Layer 3 of a small transformer language model trained on English Wikipedia (10 layers, counted from 0, width 64). Numbers have three digits each and are written without spaces.
A neuron adds its activation times its output weights to the MLP's output. To switch it off is to set its activation to zero at one token and run the rest of the model.
A neuron's activation on a vector x is SiLU(gate . x) times (in . x), where the dot is the dot product.

Input weights of the MLP neurons that the questions are about. A number n stands for (n - 500) times 0.0019.
n1 gate: 499332558494648397657659449522528523538548210515486642543494546343537263244666485510685249431478420536357455605500664717435609390548518568304623533507263370500464662523736341301370324450700618
n36 gate: 431607613483429630551780454630336688683607374692661525494480362505640855251700516564454539626393431735530577622519309487814566529641481699583508645493303620364376567703681776638580522515390591
n39 gate: 636454367527552442544518746617386391530500266669413371411638624633374482164556586233518454433662560325840449317548478572468632422656535518758691402411544477193391457402568401550472302681484440
n53 gate: 436563478397440031674329362600629434481379689544644522656376611532302733666470659380609450516485699464587539612421476529711350471606565554503355653493500566702531593540321327607424239361522479
n71 gate: 638572499183394358745594281540483573717396580619681214457405606765415601606499487667388461671383528656767414671698502404310548424737612501525564519439636547347431619463582604316532464534657337
n127 gate: 604560723405538292498397391810654443421506490487412656584490583221611371462359245463513639472186524532566566572445774499569428370725613709203564516544332506459488279533543416587540751492482622
n132 gate: 601361432324596584642368663526520349393565762507640755418398643496518538414350228493546586490562505604416668479467495533260335463286567202387505604520438520629357725707576647599425555541517538
n143 gate: 612269407438352475710573352572505332613368313287597436576376562492406677598561420464552806064706520442439846513467563518376666498663490215640443663396382476435773770637251484415459569726436298
n164 gate: 523348182422458433524620659451407334476429333694268421261279405407596587520582499320533417679249420538540520619474467697759592499432315697622321535656451369453266581427320574289479532482338425
n165 gate: 575428705217485456791300283457379633466450347449468604505425260523541489616607500385470437710478726439566419579550671578713673382643689584405320539471261632630373716741254709687427246710473352
n168 gate: 879498537634435501536360349545649426452383408315537580241503491178608335350426691364371450320622576539588641460586427689569383523635734455670380481327402437567443263410482677479339470233630392
n178 gate: 615520608653561483396528368445615195475561607475523576433511502392247439346392661397620817473725572381602561595558662379483614305439600543741349668599249520450499621411328307497607379610664397
n179 gate: 331457583481348471504570710420247476555746237338659726437578562547399670533459669455398443500558391466499343486716734282687499522395485533464340530455397522691571561371498550595359532324424638
n181 gate: 597253624338532493499721431401456672482637501504655398660461439743616817605352533649672786313630619437404653428673658548758688398259281551518496617695539227623437567654538290270417692630196505
n184 gate: 425805621670631382638669392463523343604379269512753399578539272549210726747645472464489355603566317557545402386818559303509678428178518487452324617519481520291621801545553373476518512767476304
n187 gate: 452575718465162554485780399735593179801427519410654474668460401467551662515511332577254550396655481362593623370494618213488586496277698253714311488664541353503623671527671328325327581532409350
n1 in: 430532499496380505791418480680393412414489671324651359414577639708418515781599472463615419668623521736404455611358328566492397759577576353493654419273611531280385418514673719699559710632571627
n36 in: 346480421672441603245710364490060500379535474578479334694483371285676595215345359642433475600386450800463620398750413491566619463544526379542704570417473648286592637392282604359408576553518673
n39 in: 553541583565692588481583782606293498457395370669446462398553613469389494253541449418395471429753477357633326368630533364457471491690627449599630429318592562412415418496556448524404410624466345
n53 in: 576490506461430054442465537561591396473495572557459470641367540364510680603318442353673463483251708497695636631405566385630508622489483437541313584487463492582523599539242346655367226304596515
n71 in: 466365480489290353316948532614454675537734341500544539398640781659401392521420605515479636514332334664589482328222281543601625774695403575514545412708341489472474445432904581396525497438315591
n127 in: 493547492436585671340521572571390546450528391258230438366643474292473422417539390326532543392493423490492482538507711630568511337564775456337283600376333410630386472590393619622663480382528683
n132 in: 565685602668413505602641503436538340482476551601601570574431536356404426587484523473697672355340714708655639618689502494619624754644603392418511312566238301471529791546475542419536533326551316
n143 in: 682587679407388558843465407392783326249268348070560246431351421576464346673569217500752611516498581700537729461314653668475416527577506363634323556634290513526489652575551309508479497782592403
n164 in: 559594425543292339576395505530568434391469468553323462598535441469642398553295590530541579585452628464414587259642656349516528287521630392548561282273588619652594553393430511408575297438415618
n165 in: 734424472665568679503476458488581409506493557665350619494375562325426467493544402688243686470588452567549592477387410507423716310491726455311350418595632458509678482470716441647450385617441479
n168 in: 729569477523426478497362412325506431369392652336565621260476594364483211538431735394387482561465478503523524470518357819438367558553768501692283468276509595782435208281531659436357537370635392
n178 in: 466421376300478659352477673443423367433386277639499555341409369484718567527558386666367193418449296679540583410477446754596418582411357463539466491462599519607540338472718561457335693437344535
n179 in: 531446392349452316448179690758392502677470606257616500318596396419507316703651305361535578499553537239615581531551586340603350375580738432509628439626410403507497337391610283512456431273348562
n181 in: 233640430349662346548306334538477492495521655646352559612385512607674573471515551356598339431574393440453258397423547396666323278507539459547754420395740659548671567351452487600511425630347537
n184 in: 420631559348217486658401318603681494627535503528517556653394723409685341564598663458637540385410578289426669406368298614424499565692401614553374263623658459617455583442709479586551732541502401
n187 in: 547634686642702424284615302758301417641350542591175432614438800516254417553292245423571543567557423509533398544336834373248526624427726477491506331529605550680708674390409491508258438710694464

Output weights of the MLP neurons that the questions are about. A number n stands for (n - 500) times 0.0019.
n1: 412551314403699381273473420683473434479273360328444421627337440370579445687715676641524531349655521762576624584533370305725385528546449692560497333312501566425803432438569508396519467744186616
n36: 372596528432609513461616356592223327464595229403602630618359624587482646149475450638527394540464351681612608509739488590578642389599615399496827462577742507260302435560408854321313252273487617
n39: 630623587538679369626377440278340382526573416598587532585375481536448542436411519676427494523703504434644281481321577512462460633471545530310402460433518520408600533578481763536496589326822487
n53: 388649680502552528279462613350560651252496276584174294338576478373698214459569352479530671538425312586291594516442368671439612630293479589345487344527483555649573352476597508473482645568572625
n71: 616490225353573682536919307520484514557534345495499380538737558558521482469126803446485478609353483718693457505630356546672474717864581916640581417492424541519390493371796427508502617558529340
n127: 466485485315318399381517666593507389573357552443322588603469766780621555567389713537554592521200433418733706586284351626461295535472320239333546610582564612481613657350347401699641443464537566
n132: 477547415335466568431762456564430529386451480201422347450512225334409563659609568433486400446641268335712132661177507392525607498500310664649622605423646619556791321482522580719412333461496561
n143: 445532632466638518752429483664573504229361413411629390445572434612435276620984458604536405663750566590520326466353529603558268618606576348744285696546197568343332680827501332546430344444590284
n164: 502643534556500557471405402441365505542591764350641348534541446336309552312366557565688484569577328522526599464538771363556640504530593468425550331524728731388576782474570407339495471490533330
n165: 327305608605372517346570706610450495460363344594389619269603302506369393607403482456393249355541322358416476582503607713539555761454194589469316535217394615372459530611586388505681444374421338
n168: 486431607442502164461590477408262771225514535590678253337515406467510319367504411450331719542526666564559492495453453338404593639326319300544492408401422540450510436430499464603435699453426551
n178: 529248387377533533472690464176600255498417383601436634351532573484357409614563419474498403458505309673501760611685484568709702286683570490635490665625582612751459475505539488631379651697443559
n179: 536623331794603616577587348492447472643549465534499531371553599631545563463220565622717452539489395603433548324492290697255339518460418571579427586269691497434425833346395443405631405575226383
n181: 380404336673510370416291530342647225565257804356292626603649641632503483322509805540489366358575266580568355507422279273435437554523309413469659273516613624546596792355356374656416484448539385
n184: 706430500340155343744719380525563613262545562705477563315483701589307502389681677374577813292447423641623687516510380572602548503450909651408510582556338452533486502639477581299454349530287451
n187: 516734322433898384408365673618405674501539404685336469633337644392472355392413516403534713321397536578728499748302600560182221572884555478466724453458429504327360297651412582635513473613379649

Each question names a token from some text and the token that comes next. It shows the vector x that enters the MLP there. A number n stands for (n - 500) times 0.0036.

Then comes g, the gradient of the next token's log-probability with respect to the MLP's output, scaled to length 1. A neuron's effect is roughly proportional to its activation times (output weights . g). A number n stands for (n - 500) times 0.0011.

" loss", then " to"
x: 301593498481324276463379496525512643551479556586406430443380230370411452371386589466551667558546519577452421445393468395486647464379502410453424552575496549446569615428475534491486490552755688
g: 546784524487700559612412306344530555217462490835571350271581702255509489554571364604614537452569521550664471526586517463546524481444395473531623452516506491598599341522295506459561485489555498
Which neuron, switched off, lowers the next token's probability most? n53

"5", then "8"
x: 541623666604433363369589531472543481316417677475513491424451519608499479405411645448606694466506629426458255559260523643513450665520432390467608397520367517341613546542498488565401553398413428
g: 437383474425429464384389553630580636498659476430392435569503639438143619527686480624651546384638513526589641570582620508506219406369299679478507368425473504357611609401261442567543439628445486
Which neuron, switched off, raises the next token's probability most? n1

" known", then " only"
x: 717600540370500340482405481596446646331396453607535553395443428530461402410333514703556496441618724477385474538346658361446525579471415656539608641449471603464601644567515486461538529502598406
g: 269515308436398270626290483347658513503526403475380543469494310471524530563407425505456321466404396454607563391488491411581416418528452507405203424601582686451622269406394758441613450463663521
Which neuron, switched off, lowers the next token's probability most? n71

"p", then "ed"
x: 510635534536411466505443812446280551402357747634605459489423388363598328441488582579369523470607557476395287404311477502608538649505504509494473563571587433431562526530480467623475514380476491
g: 597379430392516629448412601673309526200473472558587453584551503415486517665256612502519425409434536531434313613529618627549759479613432546708574415487421774579539403453667543581624486545733455
Which neuron, switched off, lowers the next token's probability most? n71

"oot", then " is"
x: 515577471480438356442462766669580715471497467523403486505407186477723432361423572425678652462594487503547260494341384616496638520530497457592326427548572536428589558455538493489395618474472506
g: 437734588703458443370375407464255493514417393484395616296456525401547575423499637480498513785506670528567540434679559491557625668317422567685465442343554545425565573411530642252674459409633503
Which neuron, switched off, lowers the next token's probability most? n164

" in", then " No"
x: 657677572534474340575452440420279579643321535567479659398439424528528391378503447581515495436503679545547270680446528574419490526385358470472389362570550420449552447574521509570524672546538572
g: 570380357500490613460668515567501521345502645364324383247445506631517365470563477536725334461610411605390641473398706488477424532452639547733584448315432430415457364633274616355365626512522642
Which neuron, switched off, lowers the next token's probability most? n127

" win", then " a"
x: 497562465468367322525452619432343696511505449562396569321397337445410473454465577517490546546478647618449331670462593502527622450415551429448447559535466515371533585311436563538462545521566759
g: 436632533413337529406495380390408230612584513535472623520367623438506533602375430613643630510600477354586490573446620686527616629504486544537541497371717420378333272321386694288366483505596292
Which neuron, switched off, lowers the next token's probability most? n36

" when", then " L"
x: 676610639591465271521322382442428589509411588567500580424413494407382379398421510600537599451553658587433334548653544474525445433439485438566617390584722543348414523533560600474425570460507520
g: 589359282417349504493611549627548454335623567504475227617581581609507413476516474520633495383452397635393621490376688645331481572461458296673587664545632675293423315434369535451397656376560492
Which neuron, switched off, lowers the next token's probability most? n168

"5", then "9"
x: 502562635507461444463586637693446524422457712505445512425416428613502495456419700566627667591543567567501341521327431627466457618418452473425467431449446653351689718540484504541507654316546501
g: 381340221466607537565583451476401356719540444401318263470393601377367247652637575675635647404518547491511492346527587603520494502480457582459666495517298554464582524417399515533703433323627560
Which neuron, switched off, raises the next token's probability most? n1

"ks", then " at"
x: 522702465473435387461452769457434644536332591506426515454363507286465470477370615662573517474579461483374325500419418503636450611343584427487427334525492533457458656544510551565448570537623653
g: 457543261544486627553538444303354451543463462702449475670503428496616572555604369578497443442459642525549658629352699515635492607659450573394630437559608467598561607315288662513258750666564400
Which neuron, switched off, raises the next token's probability most? n143

"ili", then "ating"
x: 420460505356495379345317687549393647414455441471635449453449581371523426382482605651379459418511687450344406466304624581457463482379382515567424431453532565371647576449489458529518610321459462
g: 380545591398476479600673591550629238611542547397444534720460523471554423558556630452357450359584503650534244588446823513529467515574365452531415499292640703538435654443536417380667638635417378
Which neuron, switched off, lowers the next token's probability most? n165

"born", then " "
x: 516521506572446334537443603454362575381416589437559429455559188536441503467518674555631567375517703467415395517437551612549518578316456302510249437543587558452637556495627585568527607498827513
g: 619438394517274391624532571371630555420540444543368493326560438518449677417513368659683274612615437462652507452504506503464377614656535405745413459403634442556525691532525690332316719374397429
Which neuron, switched off, lowers the next token's probability most? n1

" when", then " he"
x: 659592603592450272545343406457442586477424570576491557430408460382372399366435502588530660464570641572439355546656531463531441430446485459585615374599744539345402510519582594478428610471480535
g: 397623380726529590592390718434672517409575509388440426345514402404428493527525540576579521279522529486443485194729348488607440350547639421512370300677565475520595371683562429609446511385403306
Which two neurons, each switched off alone, lower its probability most, in order? n127, n71

"ency", then ","
x: 388617410394463304390277602398496616438387350486480492453505459428576498341413480587524530489574543548339385425312336427573465592438574498486242315556642542443661463459491490582508606422647632
g: 461582543370514535455423464637463544473458424479326454631481432327504623624442436468631434755485594505651409490434485479453392882497500269482574429184528397643457657443341649543480343574652381
Which neuron, switched off, lowers the next token's probability most? n178

" Ha", then "H"
x: 548472557484496385423293793676574629515496464513539338507467378457456359460366592656386369423602556569372442702449490607475507431365539559479455318556508427374582607542556472492591653459438386
g: 740636655466598376513581519443684376487400572528516507571638578548477345331622591313584656624394394591613568664703479398451659477419532376658341379431426629447417268635611431559662598530403623
Which neuron, switched off, lowers the next token's probability most? n179

"ut", then " ("
x: 479646443425461340457371772569494580589497527506470562494494435414669426378400527518494634473638637467319165492425487576564543546565437420536311540601524617440660527472473530611367661457436495
g: 690632615531279465484542505686429614487448496475664462443522704380326494466341528395627495616560628453540569345490486449528581499287513510700409464333592348471519521254377692253651325403472411
Which two neurons, each switched off alone, lower its probability most, in order? n179, n181

"ies", then " that"
x: 461706501469490246547211699492498680524318413491398544438454510306548475347382532588610616496522508525455432478350423492463519638419474516484345409493486483450614668482479534601435640528607490
g: 564504431502370405530480515403427685482342433515467768515349433654418529442321253527564372572425468461699482457556633460368397807475272407471653620516667501723484504464540521315355356555460512
Which neuron, switched off, raises the next token's probability most? n53

" include", then " econom"
x: 516637560533555284476309451586305633596284449546463586450420619624478389430516469649501648416598558537547324516434467538652469508337392530584586461490587613375632591519399540508448593380434575
g: 403595580526630385500526510450599345600640586411458461474457566548326576512417453601409568441330627474575391505665437442506677393420247496300304448641758737556493428263615347716622459438521465
Which neuron, switched off, lowers the next token's probability most? n187

"On", then "en"
x: 532645495577526353442468610522509656625251652499385550500515171556452541415474430569552439517589610593436350685479437445421637488359418321578448438588534582348525446504629529593493525488422401
g: 460375447327446500609390532610463609666386574598493333699594483480576435308510631413309315563414363666482613667506327516700599609554519703338579575626365433604390554412570638686583474388576635
Which neuron, switched off, lowers the next token's probability most? n127

"lier", then " by"
x: 661647499567561236467324598626505640394466498564587476446569344350497442436516517660462609455522636495498411414403503581589529616373543580497414463623623533409604527450536512550409736414541372
g: 563717663506239512628549397562593507457427487546377661569664739384450432396643563422579542575569613573347671422501521479511503506446617631778672519622498422366492615694475332425405635699514404
Which neuron, switched off, lowers the next token's probability most? n127

" m", then "ission"
x: 563495597571262351533335684430339487579392626621549329504411298539320395449483643732404549465569519426432400558408522567522415558456549458364495491549623496472592576537451501426572652416583568
g: 433348534529396649541503499481519498642533869440523297357490404409389762811591501586449291528571564354488350449474485610505616455564535470620447543517467432462311363410363583454416443297479354
Which two neurons, each switched off alone, lower its probability most, in order? n71, n1

" first", then "-"
x: 635538638601460266459274482574398581367434588684471461412524357430387511548337621590518553468568655575535389592329568535624578427426472600534498536614531511365556542384517459581469572392429419
g: 610505682364444510437465498488647343567413557666481383425589532499564576276627685610449442601454583646589471736283564491453491801337504542619527274605574402434402749509646482652495503609553454
Which neuron, switched off, lowers the next token's probability most? n53

" an", then " exp"
x: 547475689559376297494443547456464582498419525505442561488422329570418500437361548633362498421516503463337395660359631679511571599411311548399477372405584374362563679513605514678504518541373485
g: 324428268633552490616603408392501563492550441497674421273602460543182291608385393511407403575384584334421555534464615394528292467509341550609596588651457430527478620410615551575516685470736550
Which neuron, switched off, lowers the next token's probability most? n168

" was", then " small"
x: 489604703591474382426335631373479502530367448667398544301492374488318380402489453665512493331504551543434489608387517457599508536409388462541559463485520497385545590298385522535463660497551494
g: 465500661523339435714464304598537611615600313556448448684560467578674535332470569459533438513467386559465390512524233655541383683475660643417434431563345626469532612563637436637609774432661370
Which neuron, switched off, raises the next token's probability most? n178

" after", then " all"
x: 634635596485447277531418445426371543468361632584494654361388428429367424467472494587508624434492700641499287605532479481490442452426511420583528416561663483312513507463541525496437605444527499
g: 561415599409387321708424335508530577444549408571641653517558478431637502576212516677577570532401228431649630468503371444580459615356329568599384413413310581554469550477377746503546323383486609
Which neuron, switched off, lowers the next token's probability most? n168

".", then " The"
x: 551606621453430224621314485416451625441386608436410409387415501464497501337523538577649477423578518435452254525625415594352524397372473505568489417531639486402591578501478629484589560443456536
g: 729605472446478513382475513435426466511352761455594722400525415719643496449568374386448385452578600427621496488583598490579541729346589444716477579372509508340625520448576597452285730727582568
Which neuron, switched off, lowers the next token's probability most? n71

" this", then " time"
x: 590489652563432232444320504470408654436369425513468520521441318537330528469398509573438469407650524505470380396653536474612522523363529515516471406481612443308672517391685551616471568474446367
g: 638339411714577556646612513369490414450603510525475470410486295475426559580334508465445395487624365779405694330646612444493226533667380500420471599516484333320583439547655598480401435529418286
Which neuron, switched off, lowers the next token's probability most? n179

" control", then " and"
x: 388535601581414297468473507491495682460450448542333403416311426534527467404464541394440509407623608554606348488290496444542632558399438480413372504534581595484462707414529507513375639470621689
g: 471634598546553500441558459487465630371477457383803431396568523344721472383499666534196616435425558469593622710493299549454418282365340476391582500558465582679662577505554368506470428483704394
Which neuron, switched off, lowers the next token's probability most? n53

" &", then " R"
x: 541567544642533331552432677328516633474490533448424592472368428551503381311482536553451559488634471376388474515471605635496465441431335508574477475575470504334646575483629655554580664476544608
g: 542376525487471245585612716590456631414531401445566475544525477500489463392742550573633520564452346560325437567590578195696457481468440516613440443524600415405481627328508556397338767328650701
Which neuron, switched off, raises the next token's probability most? n187

" which", then " the"
x: 533602639604429295572269448389456528515523577534436537529401322452397396327508539680432537470723561499418417375663556459655400520357510571689609404509616565413465474538603606505454587465499511
g: 519429311580484585670514416496676522402621563333460488400471710496505604335436384508385456527429575385507531445435324636331306575507392505352671621745706700269715446536482547638435586435457440
Which neuron, switched off, lowers the next token's probability most? n127

"v", then "ement"
x: 462621541405391412673350844472290568581389670491392416549445557381569489364421570697323492411529561478386306542381484520592479578414584439448423636583417563402538540465481485541505542477505454
g: 565580405430371310405450542683346629474369611127458410591660344412415436480430574579524262610438420468487681557587597577499508410445283408475550512553613486679483602459568703358459711528451439
Which neuron, switched off, raises the next token's probability most? n143

" \"", then "Q"
x: 743519636471505243540421511496452652462432530571347587504374482625478362453654624645515490327570420496469340591559570532437572662453572400471332427543572492467566524440440512500553626414517382
g: 625442489503401471348547532524677497444532702506614326338506356561665550459466492344519371578414316638486651697433728493502639461424645466745275294390539396460490408695440403311501570409441502
Which neuron, switched off, lowers the next token's probability most? n168

" exp", then "anded"
x: 347565459488382388452464565448521527615518674652646426378423296529316397394473558670374415395653675543476315476242631465529511499454516489451563588566609355501438596450461561467508623439518616
g: 448453279404576495588355514391596542391440807360425302275656515414530497666734448674390205634604468465648480534421581499532566507421478421524472426418537629555314510500493439400552468331363619
Which neuron, switched off, lowers the next token's probability most? n143

"or", then "ship"
x: 513520506461558373443370614478317665384358469378457295566505545390580469424475504649500616473443652499284246416344373601559427581515376415437352500557517498333630551407468482688531616469487475
g: 484513594589529515505439535415388463245588430444366473775535449524560592540503363593336580597416615536711614496497647540153316230568394550640401532584569562582671397614367655461575410565551459
Which neuron, switched off, raises the next token's probability most? n36

" econom", then "ic"
x: 313611483533493287470479434510455569502470508519543609401454264519472510307408617617339534361425593526404485512265350537515637494420557437395348417457542575597632624464542450644532605464734550
g: 590400515617379567552669397269444536633729729572635598539614511440384602557212657475495487396399570398381381369262585609490286560476494565534503511456458457569700351529546588512606543621705483
Which neuron, switched off, raises the next token's probability most? n53

" P", then "ow"
x: 529584515561374341480452845485420607543347703580520446487539351603505278369428610560436467430545504546418328669383535550488535469466547541338468574563517561445504531694461471577494594423372544
g: 399505402517628677536483549572363430230478531452566428424646575518517441646508529449495484449448661703436513574336718495461404353736433512630565740394450310518476521593549523387524284244271404
Which neuron, switched off, lowers the next token's probability most? n143